Layer 3 of a small transformer language model trained on English Wikipedia (16 layers, counted from 0, width 128).
A neuron adds its activation times its output weights to the MLP's output. To switch it off is to set its activation to zero at one token and run the rest of the model.

Output weights of the MLP neurons that the questions are about. A number n stands for n times 0.0055.
n28: -8 -6 7 19 -7 21 -33 12 -11 14 -1 4 -22 -3 -6 24 8 -4 15 31 -42 -20 0 23 33 7 -8 24 25 -11 20 -3 16 4 3 1 13 8 15 -9 14 -9 -15 28 3 4 -12 -25 5 -22 -17 12 15 2 11 -31 6 -5 -13 8 -4 18 -3 -2 -9 -12 7 -15 21 22 9 12 -12 -19 -1 5 -14 18 -4 -8 2 -9 3 -29 10 -5 -29 -2 -40 7 9 0 0 -19 -16 -17 -31 2 26 -14 23 15 -17 5 -7 8 -1 -15 -9 3 19 -4 -4 16 1 0 7 -1 3 15 -26 -10 5 -4 -8 -11 3 19
n41: 1 -22 28 -1 4 -42 -3 -9 -2 -21 23 4 -10 22 4 18 -16 -12 29 -15 -3 26 -4 -12 -17 -17 -15 34 14 -32 8 9 -8 18 -2 -7 22 39 27 -15 26 6 -17 9 5 7 -18 -9 -19 19 17 -10 26 -17 -18 -40 23 -10 -10 19 -8 10 12 -16 5 30 5 -2 25 18 0 -10 19 33 10 13 8 -28 15 20 -7 -3 -5 -15 -30 -3 -18 -8 1 -5 -6 -18 -33 -6 5 -18 -8 -14 -23 -33 -13 11 38 16 9 12 75 0 13 -25 20 -28 -18 0 4 5 4 -16 -49 -21 1 11 3 21 -18 7 -10 19
n139: 6 -20 -5 -19 -15 -8 20 10 18 -5 -28 -19 20 4 4 0 -19 -10 -10 -20 38 -2 -21 20 -11 -9 6 -4 7 -1 7 -19 16 -5 4 4 11 5 22 -21 21 -8 0 -10 -9 17 -30 -3 -7 2 0 10 5 1 7 -4 -13 -11 17 19 -20 -15 6 0 -8 3 0 0 17 10 5 9 9 -7 -3 7 28 8 22 4 52 17 -4 24 0 10 -4 -10 6 -9 -12 0 -3 -32 -29 -20 21 -23 -3 1 -25 12 1 13 25 -14 28 10 -16 16 17 -17 -12 -12 -25 13 -1 2 -9 -18 8 -1 -30 18 -27 12 -7 29
n159: -5 -9 2 -5 -19 -8 -7 21 -2 15 -2 15 3 5 -12 0 -10 -10 9 -4 19 4 4 -5 -4 -14 7 2 -3 14 -23 4 -3 -7 3 6 16 15 0 24 10 -13 4 12 -2 -5 -5 -15 1 5 2 -21 -6 0 3 2 -9 -3 12 -1 10 0 10 11 -13 14 16 -1 12 8 4 7 -8 6 -8 0 -2 -14 7 10 -27 -16 17 11 -13 -13 6 -15 -6 -6 -25 -6 21 -4 14 -13 9 -13 -13 8 1 -3 7 -5 8 -21 -12 -20 11 15 -9 -10 40 -1 -6 -10 -3 -5 9 11 -10 0 13 11 12 -7 5 -8
n184: 3 18 10 -6 9 11 7 -6 -25 5 -11 8 0 28 -9 -3 9 -13 12 21 2 3 -24 -8 2 -40 -2 4 -10 3 -3 12 6 8 -4 -15 -15 2 -13 -16 20 -1 10 20 15 -23 -12 19 -9 11 21 -11 -7 7 0 -9 -3 1 6 -4 -23 0 11 -4 21 2 9 5 9 3 24 5 -10 -5 -6 -10 -9 -16 8 -3 8 -7 15 -15 0 -12 -3 -3 1 -25 -3 -4 18 -15 0 24 -8 -19 -1 -18 2 5 -23 -6 -5 16 15 -20 12 18 -5 9 4 -5 -25 3 -12 27 9 25 20 -32 -6 -9 -7 7 36 -4
n193: 0 -2 -1 3 4 15 10 8 23 -14 1 -32 -18 1 14 12 13 -9 8 -12 19 5 22 -9 -32 8 -13 15 1 0 5 -28 -7 -3 3 9 -4 3 -22 10 1 -14 -2 -4 2 13 -25 6 -8 15 10 4 -2 -23 2 1 12 0 -13 18 -19 10 -19 1 -25 11 4 -25 22 -4 -6 3 -3 6 -27 -3 12 -38 -14 1 7 -33 8 5 5 -1 -1 11 10 -30 -12 14 22 7 -7 5 11 -11 -4 18 -8 17 18 -1 -3 21 19 6 -9 6 -30 0 14 36 -12 -15 10 -9 11 6 10 -8 32 -12 -24 12 -12 15
n198: -19 16 -1 12 -15 -22 1 -5 -7 -18 12 4 8 19 9 9 28 18 -4 10 11 4 -10 2 -17 11 3 -6 -8 -4 9 16 -16 -7 -10 -12 2 -15 -6 17 -2 1 -2 9 -3 1 36 -7 -7 9 4 -11 -16 -12 -13 19 -12 -2 14 -12 -31 13 -13 0 -10 20 -6 -9 0 20 -5 8 2 -12 -19 -11 6 29 8 15 -8 6 1 2 -11 -20 10 -11 13 -7 -6 -19 -19 7 16 21 -5 4 15 9 -11 -6 -37 18 -6 6 26 -9 17 10 19 -27 -5 -14 -2 6 5 16 -1 -13 -12 -7 -2 -12 -11 15 3 0
n265: -19 0 22 9 1 -10 6 10 6 34 12 -4 22 19 -9 -8 -1 15 -38 -9 2 -1 6 8 -13 -9 -19 14 5 -27 -17 -12 11 8 -8 -19 -24 -16 0 8 -13 2 -9 -3 8 -30 -12 1 3 -12 -23 8 15 1 -9 8 11 -8 -15 9 -9 1 -15 -2 7 -3 -2 15 7 5 -14 2 -1 -13 -10 1 4 -13 8 20 -9 6 22 15 7 16 8 -9 -10 10 -3 0 -13 4 -9 -1 14 4 15 12 -6 7 9 4 14 19 4 -11 22 -2 4 -11 2 4 -12 -3 6 14 -1 -4 -15 -8 -8 5 16 -8 -3 2
n322: 5 11 27 0 -35 -24 2 -24 -14 -18 0 9 -7 0 -7 5 -4 11 -6 -34 10 -6 22 -3 39 2 -2 16 5 -13 11 17 0 -18 25 1 9 5 18 8 -12 2 8 -13 -12 26 -16 19 10 1 14 8 -2 28 -2 1 14 13 1 16 -9 -6 0 0 -15 45 -9 -15 19 -20 4 -2 11 5 11 11 10 -2 0 6 2 -25 -5 -16 3 -3 20 9 -7 -39 -11 -2 0 7 -1 15 20 -13 -17 -4 -7 5 -35 6 -13 12 -8 -22 -11 5 -12 -9 12 -14 4 -13 17 -24 0 -1 20 4 -14 8 -1 -13 -11 0
n333: 2 27 6 -6 4 -3 0 -12 23 -15 -12 21 -8 16 0 4 4 14 0 -7 -3 -3 0 0 -12 -2 10 -4 -7 -6 6 15 -1 17 -2 14 6 -1 -10 13 10 8 16 14 -9 16 -18 5 -5 0 3 0 -7 -36 -16 -20 26 16 -20 16 -3 -17 -5 -7 9 -8 -28 33 3 -8 -6 -13 1 1 -14 -20 -7 -11 -7 -6 7 8 -29 13 -5 11 -20 6 14 2 -25 -15 -5 20 -10 -6 -8 12 29 0 4 -25 14 3 -10 1 11 -1 -4 -7 19 -6 10 13 6 -4 -7 -14 7 18 -14 -12 -5 -1 5 15 14 -8
n343: -32 -11 9 7 -6 7 5 -31 1 -7 -2 19 27 12 -13 21 -6 33 26 -13 21 -4 -7 13 -3 -5 -21 -2 -11 -4 7 9 5 -7 3 8 -11 3 0 13 8 -8 -4 -4 -4 -4 -31 12 1 -3 -20 -10 27 -16 -17 -11 8 -19 11 -8 -14 -11 16 4 0 -16 14 10 4 11 13 10 26 2 26 -8 -17 10 -10 40 -32 -24 -21 19 -12 -12 4 4 -8 -17 -5 -11 -7 -16 -14 -4 8 21 18 31 15 -16 -2 -6 -5 3 30 3 15 -34 30 7 6 7 -11 7 -15 -22 -2 -5 7 -15 -2 -4 0 9 11 -3
n384: -16 -7 -2 9 -18 -10 -8 5 -11 15 -11 22 -25 -8 13 6 7 14 -10 9 12 4 -2 -1 0 10 -6 -20 16 5 -5 -26 -15 8 16 4 -20 0 -12 -10 -2 -15 -23 0 -31 -16 -1 6 -25 8 -6 -5 -14 -12 20 7 0 12 20 -9 10 -17 13 -10 8 26 -14 12 8 8 8 -3 38 11 -8 -1 10 3 2 32 -10 -9 -11 -11 -10 5 -4 12 -24 33 25 9 -1 -17 -1 -6 0 -11 20 13 15 19 -2 17 -17 3 38 26 -7 19 3 -4 -10 6 0 -16 -17 -18 2 3 -29 5 -14 8 -27 12 -7 2
n404: -15 4 19 2 6 -4 14 3 3 6 0 18 0 -4 -9 -3 -3 8 -9 7 -7 -1 -15 -10 12 17 -6 -10 11 1 10 -9 4 12 14 15 5 27 -9 -2 2 -3 -11 9 10 -1 -3 -12 -11 3 0 16 4 -22 13 -2 31 -8 -21 1 -2 -5 -7 9 -17 -2 -1 5 3 27 7 18 -35 -8 13 -16 -5 6 -16 -12 10 5 5 -2 -34 -12 7 -3 -3 1 -4 1 -2 -9 -9 5 -6 17 17 -14 2 -12 -9 1 -2 -22 7 2 4 -4 -7 -14 -3 7 -13 18 -2 12 9 6 -9 5 -16 0 -2 -9 29 -7
n417: -17 3 4 16 13 -4 -1 19 10 -2 10 -12 -30 6 -16 -2 0 41 16 6 6 3 -11 14 -1 -14 -13 -32 -15 -21 2 -8 19 -15 8 -18 8 5 -3 0 7 -20 -8 13 -4 6 -17 -2 5 6 -17 0 3 18 -16 1 4 1 -11 10 -10 -3 13 21 -16 4 -2 -2 -18 13 -22 -13 -5 -5 -8 8 10 24 9 75 -3 12 -25 -8 4 -19 -9 16 -25 -15 3 14 -13 8 7 1 13 10 0 19 -1 -6 25 -1 -14 -6 4 7 20 -4 -24 12 -12 9 15 9 -7 -2 -1 6 -14 6 -6 -37 -11 -18 4 21
n425: -9 -15 5 -3 -14 -16 0 -35 1 -21 -5 25 28 8 -35 -34 -10 -13 7 -32 3 10 -25 17 -5 -5 -8 -14 29 -13 -7 -8 5 2 -6 18 -12 -2 -29 23 -16 9 30 28 -25 -17 -19 21 43 -9 11 12 -3 7 -44 13 16 -35 -4 53 -10 -1 21 -2 -18 -31 1 34 -12 16 12 -16 5 14 -3 6 -5 -29 6 95 -37 -10 14 5 -11 -9 -13 -31 2 -2 -6 -8 5 16 13 -7 25 14 -30 24 20 23 -34 -32 16 40 84 12 -34 -25 -2 -32 -9 22 -5 -8 18 6 -3 21 -6 -20 25 28 10 -22 0 1
n482: 31 -15 9 18 -11 1 7 1 -7 -21 -14 17 -8 2 -5 -7 -15 -21 10 -11 17 7 10 -18 -4 -5 6 32 -9 4 -5 -3 21 4 19 -2 33 -1 3 9 -16 6 -13 1 -32 10 -1 17 -14 42 -10 -2 -39 9 -14 -28 -9 -3 9 -23 -24 18 -20 -14 -27 28 9 14 47 3 5 -3 29 -9 -5 -3 3 12 25 63 -6 28 10 -12 -2 -11 -11 -6 17 9 -47 13 -20 6 -4 -31 -53 -35 24 20 10 -5 -4 -13 -6 -4 23 -11 0 -20 -1 -33 6 2 24 -17 -6 5 -8 12 -7 15 1 14 2 28 -8 -1

Each question names a token from some text and the token that comes next. It shows the activations a of the neurons there, in the order above. A number n stands for n times 0.083.

Then comes g, the gradient of the next token's log-probability with respect to the MLP's output, scaled to length 1. A neuron's effect is roughly proportional to its activation times (output weights . g). A number n stands for n times 0.0039.

"ast ", then "ent"
a: -2 -2 0 -2 -1 9 -1 -2 -1 -1 -1 -2 -1 -1 -1 0
g: 19 -31 8 28 3 15 -16 -24 4 -34 24 -10 0 -9 -8 -29 -41 -8 -12 -34 13 -33 -18 29 14 21 -4 -1 58 -23 17 35 35 14 -30 11 25 -24 -2 9 -28 2 -5 29 31 11 36 15 0 -28 -38 3 -27 -40 20 -1 -17 9 14 13 -51 -6 -4 12 14 -27 20 9 -27 3 18 16 -29 2 14 -22 12 -10 -5 -7 8 50 0 -34 9 -13 -15 6 28 20 55 7 -21 21 -3 -46 9 1 2 40 36 10 -17 -23 13 15 2 -37 4 5 16 13 -28 -40 49 34 -33 -21 -35 -7 -27 8 -1 4 7 -3 12 0
Which neuron, switched off, raises the next token's probability most? n193

"(", then "198"
a: -1 -1 -2 4 -2 23 -1 -1 -2 -2 0 -2 -1 -2 -1 -2
g: -59 11 38 -11 1 23 3 -34 -9 8 20 -32 -2 -7 20 21 5 8 10 8 55 3 29 -3 -8 8 -13 57 -7 -34 35 5 -34 -13 23 -1 18 -29 32 -5 20 1 -17 -35 25 -4 -16 -7 -30 2 -9 -29 -53 3 -7 5 28 -17 27 -24 6 0 -21 -9 -8 19 56 -8 -11 -10 -34 2 5 12 -57 -55 16 19 -15 4 27 24 -11 -3 -27 25 4 30 6 1 -4 -9 46 -13 14 -10 -2 9 22 17 17 -14 30 -34 -13 30 0 -27 26 -4 32 -10 -58 -18 -10 -12 3 -10 32 8 -10 9 -17 -11 -9 0 8 -1
Switching off which neuron hurts the next token most? n193

"duc", then "ed "
a: 1 0 14 0 -1 0 -2 0 17 0 -1 4 -1 0 -1 0
g: 41 -19 -52 2 -9 -4 -5 11 41 -22 -1 -9 -5 19 11 -33 -7 -17 -25 27 27 -2 13 5 57 10 -28 -9 -23 35 13 22 -4 2 4 34 -45 -14 -8 10 -8 -10 -6 20 19 -12 -14 -3 27 14 11 -6 -12 33 8 -64 -31 -29 -13 15 -10 -29 -55 -29 29 -27 -45 -12 23 -21 -25 36 -7 -15 -7 4 -8 11 -9 -4 8 2 32 17 9 -3 42 8 7 22 -3 26 -22 -9 -3 -10 -16 -12 -6 -1 -27 4 47 36 -34 -11 2 -3 -9 -7 0 -20 -37 -7 8 26 13 -24 43 12 -16 62 0 4 19 7 30 10
Switching off which neuron hurts the next token most? n139

"U", then "K"
a: 0 -1 0 5 -1 -2 0 -1 29 0 0 -2 0 -2 79 -1
g: -25 -17 -53 0 13 -28 4 9 9 -13 -25 0 21 14 8 1 -9 18 -6 24 -14 43 11 -18 17 0 -14 -68 -6 -2 -6 -7 -10 -31 -26 -20 10 -12 19 79 19 27 3 24 -22 0 29 -17 -7 21 27 -4 3 12 -10 0 22 46 1 -6 -24 -7 -14 0 11 44 17 -17 -4 -7 -3 21 40 61 -11 5 33 -14 15 -16 -5 -39 1 40 -33 -28 -20 25 0 -30 -2 -1 -24 -49 -26 36 27 -14 -15 10 -8 -16 28 -5 -14 -12 8 -5 -6 -19 -4 2 24 10 3 1 41 -4 3 -26 -15 -17 15 -7 46 -19 -40 -5
Switching off which neuron hurts the next token most? n322

"ation ", then "bec"
a: -2 5 21 1 -2 11 -2 1 -2 -1 -2 -2 3 -2 0 0
g: 30 40 7 30 -12 50 18 29 15 -14 0 6 -51 -13 -3 3 -46 -35 5 6 7 0 11 0 -10 0 32 22 12 -5 -19 -8 9 -42 -29 28 -7 -1 19 1 -18 24 24 20 -18 -38 23 -24 5 -15 18 25 15 30 -65 -17 41 26 7 -5 49 -6 15 5 -18 6 4 -1 -34 2 -22 25 -41 -13 -21 -11 -16 -44 -38 4 10 19 -47 4 13 -32 -14 -13 -8 28 50 -19 30 -37 -8 18 -5 4 25 16 26 6 3 -3 -18 -28 15 -22 6 -19 -3 47 1 -15 5 -16 20 31 6 -10 -22 -8 -6 -10 22 -9 -23 -2
Which neuron, switched off, raises the next token's probability most? n139

"ure ", then "to "
a: 0 11 -2 -1 -1 2 -2 -2 0 -1 -1 9 -2 0 0 -2
g: -25 27 -58 -14 20 -35 -41 -17 -6 -8 2 25 -59 -40 17 -1 -3 23 -5 -5 -12 -28 7 34 8 -30 4 16 -8 -2 -21 -2 10 9 20 -35 22 30 -4 2 -21 14 8 22 18 -44 -39 -19 -4 -3 -38 1 7 -8 48 -6 38 8 9 -12 34 38 26 4 -7 36 -6 21 22 24 8 -9 -39 -1 22 -4 -29 -9 14 -25 -18 5 -31 13 26 -10 -32 17 -8 14 6 1 -15 -32 -9 19 3 38 -11 -35 22 5 -13 45 -30 -10 8 35 3 17 19 -15 1 28 11 -40 -21 20 13 0 14 -14 -8 19 39 38 -12 -27
Switching off which neuron hurts the next token most? n384

"mar", then "ti"
a: -1 -2 -2 -2 25 0 -2 0 -1 0 0 1 -1 -2 -1 22
g: -44 44 29 12 -3 11 29 -7 -17 15 19 34 2 -30 -24 7 24 -22 25 13 -17 -70 6 16 -8 14 -9 -1 -16 -5 -26 15 4 31 -2 -17 -17 -6 -9 -32 -15 -3 -4 14 22 -48 -15 28 30 31 -5 5 2 57 25 41 -2 -4 9 16 36 -40 -8 10 -1 16 -4 14 -19 -9 -26 3 -27 12 -56 7 0 -31 5 -1 -29 36 -5 1 28 -14 23 15 -21 -54 -22 19 8 9 42 15 4 -25 -23 -21 -40 5 -2 1 17 5 1 -19 16 -12 -2 -34 -10 -4 15 -36 -24 22 48 -27 11 10 6 36 -8 2 -4 10
Switching off which neuron hurts the next token most? n184

"om", then "y"
a: 0 -1 -1 -2 0 0 -1 27 0 0 -2 0 -2 -1 0 0
g: -2 11 -9 9 15 -31 -16 16 -30 -19 -29 12 -21 -14 2 16 7 -4 -36 -11 32 32 -4 -12 27 -17 8 9 1 33 31 -4 -3 -48 -1 1 -16 9 -15 -10 4 12 7 42 -47 -6 1 -24 19 29 2 -15 -2 13 25 34 0 11 -62 -21 6 -35 20 -43 -11 1 -47 -15 6 13 23 20 12 39 27 -18 -12 -13 -13 -4 17 3 -31 -7 39 -43 -7 4 -11 -3 -29 -6 5 -48 -1 9 -13 32 -23 -27 -36 7 -40 -21 37 -13 27 -15 10 27 22 10 -33 12 34 5 11 41 23 7 15 -4 -1 50 -9 17 23 34
Which neuron, switched off, raises the next token's probability most? n265

"on ", then "in "
a: -1 4 0 -1 0 17 -2 -1 -1 -1 0 3 -2 -1 0 -2
g: 12 -29 -5 10 -32 23 53 -3 2 13 -25 2 13 -5 13 25 -27 23 39 -27 51 0 9 -18 -3 -10 -15 -25 6 -28 10 7 15 -23 14 -5 -15 -3 -13 13 -45 53 -2 -21 17 -62 -3 12 12 11 -25 -4 31 17 17 -21 -20 5 -47 -2 50 37 -27 -20 26 -17 -6 -27 19 -19 -22 -14 -39 -16 -12 -17 23 -11 -27 2 39 -6 -17 40 -11 21 14 -6 -13 23 -43 10 -11 -15 -14 8 20 21 18 28 -17 18 12 -2 0 -13 -6 31 -28 -42 2 38 49 -26 -11 30 15 10 -6 16 -4 -1 24 -8 -24 -21 8 3
Switching off which neuron hurts the next token most? n193

"ast", then "er "
a: 34 0 0 -2 -1 0 0 -2 0 -2 -2 0 -2 0 -1 0
g: -16 -5 -5 16 -7 27 -2 31 -11 -5 -30 -12 4 -12 -7 24 53 7 13 34 -24 14 21 -18 13 10 -3 32 48 8 2 -3 -17 8 30 -18 -4 12 -37 25 -1 -27 10 -1 47 13 24 -12 14 28 -2 20 -12 6 20 9 -63 14 -32 -17 -17 -36 -23 -28 2 -2 14 -8 28 0 -3 -21 0 -17 47 48 5 31 0 9 5 -33 -24 8 -20 18 -4 38 -23 -33 -25 -3 -16 5 4 24 -9 -32 9 43 -13 -6 -16 -32 37 8 -18 20 -4 -4 -34 -23 -47 36 -29 12 -3 24 -26 -3 -8 37 -31 -45 -11 -18 -12 14
Switching off which neuron hurts the next token most? n28

"as", then "d"
a: 0 0 -1 -2 34 0 0 0 0 -2 -2 0 0 -1 0 0
g: -13 -13 22 5 12 7 -17 -16 -11 0 49 -4 23 2 -51 7 14 6 22 23 -11 -17 -6 -14 3 -31 0 8 14 -13 -20 -61 -25 -37 23 14 2 22 55 27 45 -21 -35 -35 15 -17 14 -9 11 16 20 20 -24 -9 17 36 2 -19 15 5 -30 -15 -33 20 -12 -21 -28 16 23 3 -2 28 35 -24 33 21 29 -34 22 27 25 -6 -5 -29 -6 -23 25 -18 -1 -23 9 17 3 -12 12 -4 -5 46 14 -19 -3 25 2 -17 -15 -32 8 11 10 3 -25 -9 29 -35 -49 -17 38 -28 5 32 31 9 -27 -25 -37 16 12 -10
Switching off which neuron hurts the next token most? n184

"is ", then "L"
a: -2 -2 -2 -1 -2 1 -2 -2 -1 -2 -1 -2 -2 -2 -1 11
g: 20 8 -39 -23 23 4 -36 -2 11 -12 -17 -7 27 -7 16 -2 -4 25 29 9 -35 64 -18 24 -16 16 -63 -38 2 24 -3 -24 8 23 -27 39 -35 23 10 -3 -2 14 7 -51 -1 -9 44 21 -18 -11 23 5 21 -27 11 -41 19 -30 15 24 0 49 -10 -36 7 -5 -11 -15 -12 15 7 -18 16 -24 -12 11 -3 11 16 9 5 -21 14 11 11 12 13 19 -27 2 0 -14 23 -3 -1 21 -21 -14 -23 -30 -20 20 -12 -26 16 -11 32 1 43 -25 0 10 12 15 -46 10 26 43 -46 -32 -12 -20 14 36 -19 17 -13 8
Which neuron, switched off, raises the next token's probability most? n482

"ve ", then "c"
a: 0 27 16 -1 -1 -2 -2 -1 -2 -2 -1 27 -2 -2 -2 0
g: -30 -22 -51 -10 -12 13 9 -25 -13 -2 -17 0 -2 16 17 12 43 -35 27 -10 -24 34 -40 -22 15 -6 14 5 38 54 -11 44 1 4 16 13 18 40 -50 -19 16 33 -6 11 -20 19 14 -15 -34 23 48 -26 -33 -11 3 28 36 16 2 11 1 5 22 -10 -9 -3 -34 -48 -5 1 15 -14 24 0 13 22 29 -23 21 -5 -34 -13 -49 -33 24 23 5 30 15 10 11 15 4 43 -14 -29 17 12 -14 -5 15 6 -18 -35 -10 9 3 30 6 -11 -43 -6 8 -15 -16 9 -22 14 7 -15 9 -8 -22 -2 -52 7 -12 -5
Switching off which neuron hurts the next token most? n384

"ed ", then "by "
a: 0 15 8 -2 0 0 -2 -2 -2 2 -1 -2 -1 -1 -2 0
g: 11 -40 -18 -11 -34 -27 31 10 -23 -56 7 3 28 -14 46 35 1 25 0 5 32 -38 13 10 14 -27 -12 15 1 28 -15 6 4 -29 20 -29 -32 -2 -2 20 -6 -18 19 -7 -52 -1 -39 -4 22 -2 -24 0 -9 -21 5 37 44 -27 19 -5 38 2 12 24 40 -17 -1 40 -9 11 -17 3 5 -21 6 -15 -10 -46 27 -7 -7 -31 7 31 9 29 -1 35 23 -8 0 38 3 -18 -7 15 -10 9 44 -7 22 8 -5 17 20 -4 2 0 -40 -26 19 3 -49 -24 44 5 18 -20 30 -3 -12 -37 -18 -10 -4 -11 -5 -25
Which neuron, switched off, raises the next token's probability most? n41

"ed ", then "f"
a: 0 19 0 -1 -2 -2 -1 -2 -2 -2 -2 -2 -2 -2 -2 -2
g: -2 15 16 -1 48 6 -15 -3 -12 -5 44 6 -18 -50 10 -17 -17 -47 32 -3 -33 27 -18 16 15 -25 -1 15 -26 -14 -44 -26 -4 20 5 25 7 4 13 -13 1 -24 13 37 20 16 -38 -21 -30 2 5 -19 11 55 2 -5 -43 29 13 27 2 26 -34 -7 21 29 -35 72 16 -23 9 4 29 22 -14 3 -27 -16 10 -17 -25 19 -18 3 13 12 -29 18 -1 -17 -4 16 14 26 4 -18 -15 3 6 28 18 -34 -29 -20 -29 -20 29 10 -2 18 -10 -19 31 13 -18 -1 17 4 -31 -31 19 0 -8 -31 1 47 -19 12
Switching off which neuron hurts the next token most? n41

"\" ", then "but "
a: -1 13 0 0 -1 -2 -1 -1 -1 -2 -1 0 -1 -2 0 38
g: 27 -5 18 45 66 -2 25 -3 -26 -26 -9 18 -29 -51 32 -36 -23 26 31 22 34 11 5 -28 -18 13 10 -3 -24 -8 -19 7 32 7 -16 23 8 -21 17 -31 -12 -4 19 -19 -16 8 -44 11 -20 -9 37 4 -15 6 -8 -28 24 41 8 3 -24 -1 -30 -17 15 12 -3 29 41 -25 -15 -14 14 -37 29 14 -25 1 7 5 -1 2 41 -10 -39 -1 -35 39 22 0 -5 -7 -9 -24 44 -21 11 -1 31 -36 3 -3 -44 10 -5 -20 -6 19 -7 -31 -2 8 -15 -14 0 -30 22 -10 26 -16 25 -7 41 -25 -6 -11 22 16
Switching off which neuron hurts the next token most? n482

"\n\n", then "Joh"
a: 0 6 -1 -2 -2 -2 -1 -2 0 -2 -2 0 0 -2 -1 50
g: 31 -21 -10 5 16 22 -17 -18 5 -11 -34 -12 -38 4 22 -14 2 7 54 21 17 -5 4 23 -34 -17 -22 0 -43 10 0 20 8 32 -22 12 -23 0 12 36 5 15 -30 3 16 1 29 5 -40 5 12 4 -32 -52 -19 -50 15 45 -8 -9 23 -10 20 2 -12 27 -28 -60 -11 35 12 25 27 -25 -36 -10 -5 31 18 -7 -10 14 -26 40 54 -38 1 -10 8 -19 4 12 25 -30 -11 -19 35 20 -9 3 -4 25 -6 -8 10 -41 29 -16 15 -27 18 -3 39 -14 -9 -10 -13 18 -3 0 14 0 -4 -43 -3 25 2 10
Switching off which neuron hurts the next token most? n482

"wh", then "ere "
a: 0 0 0 0 0 -2 -2 0 0 29 0 0 -1 0 -2 0
g: 9 35 -2 28 0 7 48 -19 -38 -23 9 17 -42 -16 -4 3 -21 12 -15 25 25 -6 -24 10 -39 -21 19 -37 -36 -9 4 -21 18 19 -39 -20 -14 -8 5 20 18 -28 -14 24 -17 -2 22 -3 -48 -41 -35 13 3 12 10 7 31 -13 32 -23 -11 -9 11 -3 27 31 -14 34 23 5 22 4 4 8 31 1 -63 -21 27 21 -34 7 1 -11 -19 9 -4 4 12 -12 26 -21 -6 -19 -8 4 4 14 11 8 15 -22 9 7 -33 -16 -22 -10 16 -9 53 19 -49 21 -28 35 -47 25 -1 8 -10 18 21 6 50 7 -1 37
Switching off which neuron hurts the next token most? n333

"il", then "os"
a: 0 -2 -2 -2 27 0 0 -2 0 -1 32 0 0 0 -1 0
g: 3 -3 1 22 23 21 -13 -2 -3 68 -9 -1 6 -28 -22 12 12 1 14 -11 -30 -19 8 6 -11 10 -26 -8 -41 45 -20 -44 -28 -22 18 0 -18 5 -6 -42 9 -17 44 -4 -25 15 -8 34 -6 -36 -21 -15 27 -23 14 -15 18 0 -29 6 -10 21 -6 -3 -30 2 57 13 -60 30 3 -43 25 25 6 31 -1 -7 -35 -7 25 -20 66 40 -20 8 0 -11 -2 15 4 -1 1 -25 -17 -11 2 40 -4 11 7 -25 -22 14 -5 -2 -3 1 22 17 20 -10 48 -13 -13 -7 -14 -7 -24 -14 -1 22 -21 38 6 -1 43 -2
Which neuron, switched off, raises the next token's probability most? n184